Layer 3 of a small transformer language model trained on English Wikipedia (8 layers, counted from 0, width 128).
A neuron's activation on a vector x is SiLU(gate . x) times (in . x), where the dot is the dot product.

Input weights of the MLP neurons that the questions are about. A number n stands for n times 0.0021.
n124 gate: -16 18 13 -4 -21 -64 -29 -8 -30 -19 -18 3 -15 -37 -51 1 18 45 -47 14 55 -59 -13 -2 -44 -14 -24 -7 53 -45 16 -26 -66 34 30 25 18 23 19 0 29 24 -17 43 -25 9 62 42 31 -75 -36 -10 34 -35 11 6 -29 -11 -29 -5 -17 -18 -28 -63 -25 47 13 -60 6 -61 -14 5 -11 35 -9 34 17 50 28 4 -15 13 45 3 24 28 -5 31 21 23 17 -38 51 15 21 35 -30 -74 9 -26 28 -40 29 2 7 -8 -12 -1 12 -12 -9 -17 3 -34 1 15 38 4 -21 4 8 36 3 -13 16 19 17 25
n198 gate: -12 -24 -25 38 -29 63 -14 -37 0 -9 -33 14 23 -3 15 3 11 -54 -26 -10 -33 29 -5 -24 -10 -24 -4 15 36 -16 -21 53 7 83 -55 31 4 -5 -23 -38 17 -23 16 -48 28 44 29 26 -2 -13 -11 42 -28 -12 -22 -1 -3 6 10 -3 4 38 8 -1 63 -42 6 -26 -18 -8 61 46 31 -44 -25 23 32 23 11 10 13 -31 27 56 23 -7 -34 36 78 27 33 -17 8 -29 50 21 -7 8 44 27 -30 2 8 -11 38 -47 53 21 17 5 -41 -6 43 4 -16 9 37 -38 31 37 -9 -32 4 35 -34 -6 -37 3
n243 gate: 54 23 9 -4 -21 11 -30 10 -1 12 -23 -53 64 -59 -39 -40 -14 -23 -7 45 -38 -19 -7 42 -53 -27 31 12 15 23 -20 17 0 -72 -18 -18 -15 10 19 -2 -13 -36 44 6 24 13 6 -8 12 -22 -4 23 -3 -8 -16 33 70 -17 -45 53 -27 -6 -24 49 -3 52 29 -5 -10 6 -30 -64 26 -16 0 61 -14 -35 -18 6 -54 -37 6 25 3 16 -15 -23 2 -65 11 -57 -3 -66 1 -41 7 19 23 -25 51 39 -16 3 -23 -8 -13 40 12 -41 25 22 -19 -13 -30 0 -32 -26 9 -3 -61 -13 35 0 -6 -28 11 -9
n260 gate: -20 17 -39 29 6 4 -15 -8 56 -61 19 -20 17 -24 35 -17 -22 -36 -7 -9 23 -9 13 -55 -28 -14 -62 -30 48 8 -24 -8 -21 -19 -26 32 5 0 83 -29 -1 -1 -47 -3 33 -31 -4 0 -25 21 15 -17 -18 -29 3 -1 -40 5 12 -8 -26 -17 -3 0 42 -47 -22 -26 -1 41 53 59 7 6 -11 -28 23 -14 -17 47 38 42 -21 3 -15 40 -11 -18 0 19 27 -21 -55 57 1 20 -9 -15 -52 -16 -11 1 -51 54 54 -23 12 63 59 -38 -24 68 -12 -6 0 0 13 -55 22 -12 -50 -20 28 -38 48 -49 -32 69
n273 gate: 37 -7 1 25 38 -30 20 -64 27 -26 -38 -28 -35 -42 -21 67 -5 -24 -27 -59 2 34 -28 1 -81 19 36 -13 -10 -37 9 -10 33 -66 -56 -42 42 -21 -33 52 -7 16 38 28 -8 -2 -38 -42 11 17 11 -14 3 -25 -22 19 1 1 34 23 20 -21 -24 29 -19 13 -42 41 -4 20 9 -47 -32 18 12 38 -34 -13 12 30 21 -47 37 23 -7 4 16 5 2 19 37 35 -1 -25 -32 -47 -10 -48 39 29 -12 -12 -5 2 12 -12 45 -7 3 19 49 0 14 51 -14 2 37 26 -24 4 13 5 -37 3 -18 1 -3 3
n124 in: -25 -4 0 -1 29 12 12 18 39 44 10 9 13 7 45 -1 -22 54 -10 -35 30 -18 1 37 -7 7 -3 -51 8 36 11 3 47 24 -32 -33 -45 -14 -17 42 -61 14 31 -12 24 17 -2 13 33 10 9 7 -14 0 -11 25 4 -36 4 -6 26 -37 42 -10 -45 11 15 -49 -21 -39 9 57 26 36 33 65 -53 26 -20 46 1 7 48 8 33 3 -18 6 9 53 -14 2 -11 4 6 6 58 8 32 -25 -43 23 48 -3 51 -23 16 -10 -7 6 -18 38 25 64 -29 -20 7 53 -41 31 50 -19 -25 -3 38 3 -24 -6
n198 in: 13 -7 -12 -19 -22 29 13 16 25 31 15 -6 -37 23 8 26 39 6 -19 -26 -14 7 31 -6 -19 25 10 30 34 -30 60 28 5 18 -11 10 7 39 -11 -6 40 -17 33 33 17 -40 77 -2 8 -13 27 -2 8 29 1 16 4 2 5 38 -6 45 1 -38 -28 -37 -38 8 31 -3 2 -24 -31 14 -47 61 -3 13 46 -8 3 -7 -22 -2 0 -40 5 -25 27 9 34 -17 14 -12 8 19 22 -51 62 9 -4 -24 26 -22 20 -26 11 -6 -30 18 -61 -14 46 -32 3 38 16 15 53 -15 2 -36 -37 17 -19 -20 40 11
n243 in: -22 3 65 -39 -42 6 -9 25 20 4 -2 -9 40 1 -33 -20 37 17 -26 15 10 4 -36 16 35 26 16 -34 10 -46 -27 23 -5 18 9 5 16 12 -79 2 -12 8 -31 -46 -15 -31 -52 -42 -41 30 7 31 -22 -43 4 -31 -8 10 -10 -12 3 11 20 10 17 -3 -38 -20 38 24 27 -10 12 3 22 -19 80 -8 11 -30 -57 -6 23 24 -18 -20 31 -41 -45 19 -10 -12 -36 13 -36 4 7 -48 20 27 38 49 -17 -25 21 -5 -5 -8 11 -17 35 10 -10 15 -45 20 -16 -4 -5 -54 -22 5 19 30 28 -20 23 7
n260 in: 27 11 -8 -19 -30 -18 -31 5 10 -31 16 7 24 5 36 9 -7 -2 -2 33 -54 -31 -25 -12 12 -9 42 49 0 59 -9 12 -8 -65 17 -27 -17 -12 -19 8 13 8 8 -2 -15 27 23 -2 8 2 -38 3 -25 -20 -7 40 2 5 22 1 7 6 23 18 5 29 10 -19 -56 -18 0 3 -31 19 -32 7 24 -25 22 15 3 34 25 38 -14 -31 -34 -2 16 -4 -41 -21 -1 -42 39 -45 19 -3 -5 -3 -38 21 -7 5 -73 5 2 -20 -33 -20 -24 -27 -27 -41 51 37 -49 -24 47 61 11 20 11 28 20 -31 28 12
n273 in: 32 -23 11 33 -18 -2 82 -14 17 28 -11 1 -48 -2 22 36 21 -7 22 -16 -8 44 -36 14 -19 13 -11 -30 -25 3 -2 -95 1 -12 -7 -26 27 -39 19 30 -27 12 -47 -44 -50 -30 -11 -11 13 -3 -16 28 -21 -26 3 14 -25 19 -20 -37 -23 -6 -48 74 18 -20 -25 -2 -41 9 -13 64 44 21 -45 -25 -60 -16 29 -17 8 -7 -40 -14 -15 -13 -8 -26 31 3 -2 -34 -6 -7 7 20 -40 16 49 -4 12 -12 10 51 -22 14 37 19 -13 -6 12 -8 35 -34 -8 4 -38 -9 -16 -6 37 26 -17 -14 2 30 -20 39

Each question shows a token from some text and the vector x that enters the MLP there. A number n stands for n times 0.076.

" p": 7 -7 -16 4 -6 3 -19 -5 -11 -11 6 -35 -17 -39 3 -24 -26 -31 -1 44 17 20 -1 8 -2 -8 34 2 2 10 17 40 12 40 -6 -30 3 0 -34 11 6 35 15 -54 -17 -2 0 24 12 9 -16 0 -17 3 10 7 -20 32 -16 26 9 16 -12 -6 -1 -8 22 -20 -1 -5 21 0 -8 32 7 -19 -5 8 8 0 22 13 -6 7 15 -10 16 21 2 13 -10 -19 -32 -5 -27 37 -1 -13 -19 -13 15 16 17 -13 -4 10 -32 18 -15 3 7 -3 -3 -8 -19 13 -21 6 4 -22 -6 -17 46 3 23 24 -14 -16
The two highest activations, in order: n243, n273

"ons": -8 -12 -28 -19 19 23 -23 7 8 8 0 -13 -17 -29 -26 24 -20 -26 -16 5 -8 16 7 1 15 11 -1 9 7 21 -11 14 2 -56 26 -12 22 6 0 -27 19 -9 -4 -2 3 -49 10 8 -6 -3 -12 24 -2 -13 6 10 -50 8 -22 -2 10 -10 5 25 3 -6 -7 20 26 31 -16 22 -8 -20 14 0 22 6 3 0 6 14 22 15 7 9 -22 15 -12 -11 1 23 -4 29 42 -9 27 -4 8 -11 14 -4 6 -16 10 -9 -12 -29 -8 7 22 2 -29 9 -2 10 20 25 -30 45 -28 9 9 41 0 19 -16 19
The neuron with the highest activation: n260

"am": -17 50 -1 -28 5 -2 -32 -22 10 -4 -7 -25 13 -29 5 11 13 -24 -11 22 7 -1 9 -6 37 4 2 -17 28 19 -15 29 -10 -12 5 -26 -18 -3 -19 -11 15 -9 52 0 6 -33 -2 -2 16 7 -21 -20 -10 11 8 12 -18 1 -6 40 -32 -2 0 -1 1 8 -7 21 20 7 6 17 7 24 0 2 -41 5 10 41 37 28 -28 14 -29 20 13 -26 1 4 11 7 1 -7 19 35 2 -21 20 -7 1 -3 26 -5 -12 10 -3 0 -8 8 0 12 -12 -8 -5 -22 3 -22 24 0 2 0 -2 5 14 -1 19 -2
The neuron with the highest activation: n260

" we": 8 5 2 15 11 -11 -10 13 11 -32 13 -18 -6 3 42 24 -8 21 -32 12 2 -6 24 6 4 8 8 -7 -15 -1 7 7 7 13 15 -7 2 5 -19 0 17 14 6 7 -6 11 2 34 -42 -1 -28 20 -20 3 12 -18 -30 27 25 31 8 13 -14 -21 -22 34 29 -8 2 20 -13 -7 -6 -33 -15 -10 3 11 8 -14 10 28 4 26 -5 23 2 9 -4 -21 15 6 -22 14 13 -2 13 6 11 -10 1 -23 -1 -33 0 1 -12 -9 -17 5 6 -23 -15 -7 -15 -23 -19 -27 -38 -23 6 -14 -1 -9 25 57 -14 19
The three highest activations, in order: n273, n198, n243

" |": 25 7 -7 -1 9 -4 -10 -6 -23 15 15 -17 18 55 13 6 10 3 -10 23 -6 -5 21 31 28 3 22 1 2 12 -6 -8 -7 -23 -22 4 28 17 0 -7 18 -7 6 -8 -21 0 -32 23 12 -9 -8 16 1 3 -13 7 -22 33 6 3 -2 -19 -11 8 -7 -18 3 16 53 -13 -12 -14 -7 -1 17 -33 5 50 -5 -6 11 7 -3 4 7 -14 -18 2 20 7 9 -17 -20 29 -18 -1 18 14 1 -4 28 -12 4 28 9 3 8 19 -25 7 24 22 19 6 16 5 -4 -5 -9 -2 -14 1 13 19 18 2 27 16
The three highest activations, in order: n124, n198, n260

"ey": -9 46 7 -35 15 17 -12 7 14 8 -9 -30 -2 3 -16 13 18 -23 -1 -9 -2 -18 -9 4 9 6 28 28 -9 -17 -15 36 8 -31 -18 -10 -9 -7 2 -11 23 0 19 -42 -15 -7 -11 -7 -1 -19 -27 -11 -15 -3 7 -29 9 14 -13 -3 -18 -12 19 -35 42 31 -19 -10 23 30 -7 -25 10 -2 15 5 -10 25 21 -6 -15 12 -11 2 -27 24 -5 1 -23 7 29 1 1 22 -6 2 12 -8 17 -9 -5 4 -3 34 -7 -2 -9 -28 -25 29 5 9 7 34 -16 11 14 1 -11 27 -42 2 20 20 6 -9 10 -9
Which neuron fires most, and how strongly? n243, at about 2.1

" M": -10 -8 6 -12 8 -8 -13 2 13 15 13 -36 5 -9 17 6 -15 -25 -13 19 19 -5 17 23 50 -5 6 -11 -18 5 19 -1 -3 0 -11 -59 -41 -4 -7 -31 26 -4 -8 3 -6 -10 13 12 3 0 -1 0 24 9 -28 -16 -4 -4 2 24 -7 0 35 5 11 -7 8 -13 -2 14 -5 6 -1 63 -24 -31 0 13 -21 8 16 0 -2 4 6 18 -2 17 6 9 15 -10 -12 13 -10 33 3 -7 -24 -4 26 -8 30 -4 12 19 -1 1 -19 -25 -16 -12 25 19 7 -13 6 -12 3 -16 0 25 2 20 3 12 2 2
The neuron with the highest activation: n124

"s": -22 17 13 -26 -1 20 -27 1 16 -17 1 -20 5 13 14 7 7 -10 -9 0 -16 -26 10 11 41 16 39 -24 -9 3 -37 -15 4 -27 26 -1 -10 -18 9 -35 -15 5 -4 6 30 -19 -23 3 10 7 -12 12 -3 -9 -1 18 -31 47 11 17 8 -18 -6 29 0 -1 27 -14 29 4 9 -1 23 3 -16 -1 15 16 -6 -3 15 10 4 16 -16 19 -3 -6 -20 -12 -2 21 10 -23 26 19 0 11 -4 -10 33 -28 -4 -10 -19 -6 -11 -28 -5 27 8 -24 -1 -9 -11 14 8 -5 -47 29 -18 11 1 23 -10 29 -25 22
The two highest activations, in order: n198, n124

"ure": 22 -13 -28 -25 24 0 -15 22 -23 -17 -12 1 -4 -16 13 21 8 -16 -11 7 2 -17 26 5 24 6 -27 -5 13 19 -16 3 10 -35 0 -4 -15 -17 -31 -21 -31 -44 14 22 33 -25 5 -3 -13 22 -25 7 9 -4 1 -3 -31 -4 7 3 6 7 -2 8 -5 11 -17 -13 35 42 -26 -25 -20 -2 3 11 23 39 15 -35 14 5 3 7 -6 21 22 -26 2 8 26 6 -11 -12 19 19 10 -6 -8 2 -14 10 -22 1 18 8 -1 -22 22 -4 10 -3 -1 -54 -7 26 35 -10 -29 28 -5 -2 13 1 6 20 5 8
Which neuron fires most, and how strongly? n260, at about 0.11

"ol": -6 12 -2 -37 -19 34 -6 4 -11 37 -5 -46 1 31 -35 -14 20 -42 -19 34 -7 -9 12 -2 26 -6 8 -18 32 9 -15 1 -29 -34 -14 -4 -18 -24 5 -11 -10 17 52 -15 17 -9 16 8 15 -6 -2 9 12 -35 4 12 -19 34 -33 1 -16 8 24 16 17 -3 -38 -8 -19 9 -5 -1 38 2 10 -11 -30 -11 1 -35 -15 -9 2 -25 19 6 -19 13 11 -2 27 2 -11 -6 12 -10 -17 -29 16 -10 7 -5 9 -8 6 6 14 0 -14 1 -1 38 1 0 -19 -6 3 7 -7 -7 14 -9 11 4 -13 -9 -4 -1
Which neuron fires most, and how strongly? n243, at about 2.2

" had": -14 16 19 28 8 -27 4 -6 5 28 -1 -8 6 -15 -23 14 19 35 3 28 -42 17 -7 17 -5 12 0 -2 -2 11 10 9 11 25 -27 -8 26 1 -35 1 10 -5 0 -15 -7 -14 -13 47 -25 -10 -5 -19 -9 -4 -23 4 -30 19 26 22 9 -7 20 -9 9 -8 23 -8 25 15 -24 13 17 -12 -23 9 -42 18 5 -17 -2 7 24 14 -22 -20 16 -17 8 -7 7 8 11 -4 -11 3 12 -5 -11 -19 -14 0 -13 -20 5 2 -44 -9 -5 -10 -2 25 5 -8 0 19 -31 -6 -16 -32 -27 29 -21 17 5 27 -25 17
The neuron with the highest activation: n260

" about": 30 38 -16 17 9 -29 -2 8 -16 -17 12 5 -20 -23 36 23 2 1 5 35 -10 7 -4 31 -5 -11 -17 -3 -10 20 9 -14 -5 -7 20 -14 18 10 -6 -23 -14 -2 2 -15 -11 -31 -11 3 18 -9 10 1 -4 0 5 -6 -39 15 14 23 -4 -14 -19 -14 -13 10 8 -11 16 37 -19 -5 -12 11 -1 11 3 31 10 -39 -7 2 -4 -1 -8 0 14 33 -17 -17 10 -5 21 26 -7 6 26 22 -2 20 -5 9 -10 -31 1 -7 -36 -2 -20 -7 5 14 -1 23 9 11 19 -18 -5 36 29 0 -3 -1 12 36 3 46
The three highest activations, in order: n243, n198, n273

"ient": -4 -22 -6 -39 15 -8 -23 4 -2 0 -27 -1 -6 -10 5 7 -28 16 -5 4 -35 21 -19 12 23 6 -13 -26 -38 -15 12 -4 13 -9 12 -5 -31 10 -10 -16 12 -3 8 -35 -2 -35 23 15 16 -34 19 17 -19 -22 -9 -16 -3 -19 -6 6 14 44 13 39 -6 1 -25 21 15 44 -16 -4 -4 0 -1 -4 0 -10 18 -42 -11 3 -18 3 0 3 15 37 18 22 -2 -3 8 2 2 -9 16 6 16 18 0 -16 10 -2 20 -8 20 1 -6 29 5 0 6 8 9 21 14 8 -30 43 -7 21 44 -12 16 28 9 23
The three highest activations, in order: n273, n198, n260

"cept": 27 -3 15 -25 -15 -15 -9 -10 -18 2 20 10 -34 0 -26 29 -2 29 -12 35 -13 24 -9 -11 12 17 16 -21 -28 -7 -9 12 -6 19 6 -49 -26 -4 5 -12 7 34 19 -27 -26 3 -9 -9 -10 -24 -33 -28 3 2 14 7 -34 7 -22 23 -1 29 -11 36 13 -15 21 -11 24 9 -12 -4 -6 -43 6 -18 14 13 -18 -16 -4 8 -7 -9 -11 -31 15 -11 0 15 29 2 -3 -5 10 8 40 4 2 11 20 -11 5 -4 6 -9 29 -6 11 -7 8 8 23 8 7 -9 33 3 -41 18 -16 -3 10 -10 1 34 -25 4
Which neuron fires most, and how strongly? n260, at about 0.27

"ock": 7 -8 26 -4 0 16 24 6 -32 21 -5 10 3 -18 -28 -26 1 -5 -17 -20 -14 -7 14 -23 10 6 25 53 -13 12 -25 50 -3 -5 -3 -27 -20 6 4 -12 26 -17 21 1 -20 22 -41 14 0 8 -5 -1 -34 1 27 -15 -22 30 -11 1 -4 15 -8 12 -7 29 24 3 26 8 -3 -24 -18 21 -17 12 -34 26 29 -4 -5 -11 15 43 -3 19 15 -22 13 8 9 -10 -5 -3 24 -12 -20 5 -10 -11 -12 -27 15 27 1 -4 -18 -19 -5 3 -6 -2 24 25 -7 8 6 17 -18 0 1 4 9 5 35 33 14 -9
Which neuron fires most, and how strongly? n198, at about 0.028

"stit": -1 5 10 -49 7 10 7 37 -29 12 -8 -20 -4 0 -34 19 -1 -7 0 7 -27 15 -2 12 7 -13 -9 -10 2 -1 7 1 -13 32 8 12 11 0 13 9 20 5 50 -1 -16 -38 41 -9 18 -16 -29 19 1 -9 -8 9 -19 15 -6 19 14 0 13 7 1 -15 -13 17 -2 9 -8 12 -32 -3 -24 -16 16 -10 -10 15 6 23 1 8 16 9 -21 -2 -25 2 4 -25 -9 1 -28 -10 17 -17 -14 1 18 -22 9 14 22 -3 10 15 -4 33 -2 26 -8 -15 8 5 5 -22 -61 30 -28 -35 18 -6 4 15 -36 25
The neuron with the highest activation: n198

"ir": -19 16 -24 -39 5 2 -18 -3 15 -51 -18 -3 3 -5 22 49 16 -22 -6 -8 -4 23 -1 2 19 17 -11 -4 -6 21 -12 0 -28 -25 27 -11 7 4 -24 -8 -7 -12 1 -2 -12 -1 42 26 1 -36 7 -24 -13 -20 -13 18 -15 -2 -11 14 -38 -9 1 18 16 -2 -27 23 -10 9 -28 4 -5 -8 -1 12 -24 -1 -10 -4 -20 19 -6 37 22 34 9 -5 8 28 -7 0 1 -24 -4 7 -10 -31 -15 12 19 -1 -4 -11 0 -22 -5 -11 -14 16 17 26 -8 -16 -11 -6 10 -29 -13 17 -21 7 27 -21 -22 -26 32 4
The neuron with the highest activation: n260

" w": 2 -13 4 -6 10 16 -33 7 -1 -5 8 -19 15 8 18 0 -26 -2 -32 -8 2 19 23 -5 6 13 -30 -4 -13 1 -2 0 12 -5 5 -9 -30 -27 -29 -4 7 -3 -8 -4 -33 -15 -21 37 -28 1 7 6 -7 -2 -20 -8 -53 46 3 43 23 1 6 -24 -37 1 26 -23 2 15 -17 -19 -26 8 10 -16 27 3 18 4 -19 0 -39 18 5 -18 -8 46 16 -17 17 -28 -7 22 -17 -14 14 24 -8 -14 13 15 6 -19 9 3 -22 3 10 -13 3 -3 -2 0 -28 15 -6 7 -18 -11 16 7 1 13 27 23 -11 14
Which neuron fires most, and how strongly? n273, at about 0.29

"el": 0 -4 -8 -26 -2 29 -14 14 -6 -12 1 -24 -18 17 0 30 0 -36 -20 17 0 -3 27 -16 18 -40 -19 -42 -21 26 -1 -10 -13 -15 -18 11 10 7 -3 11 2 3 13 27 -5 3 -2 -6 13 -49 13 1 -5 -10 46 5 9 -11 -14 23 -2 8 -34 36 -14 18 -13 -16 15 2 13 2 8 9 15 -20 0 -8 1 -10 -8 -2 -23 -31 -25 19 14 24 5 21 38 -12 -14 1 -13 -2 22 -3 0 -7 -5 -20 -8 -8 0 7 5 -42 -27 34 0 1 21 10 15 2 -20 32 -33 20 -16 -7 18 26 10 9 -2 -2
Which neuron fires most, and how strongly? n260, at about 0.11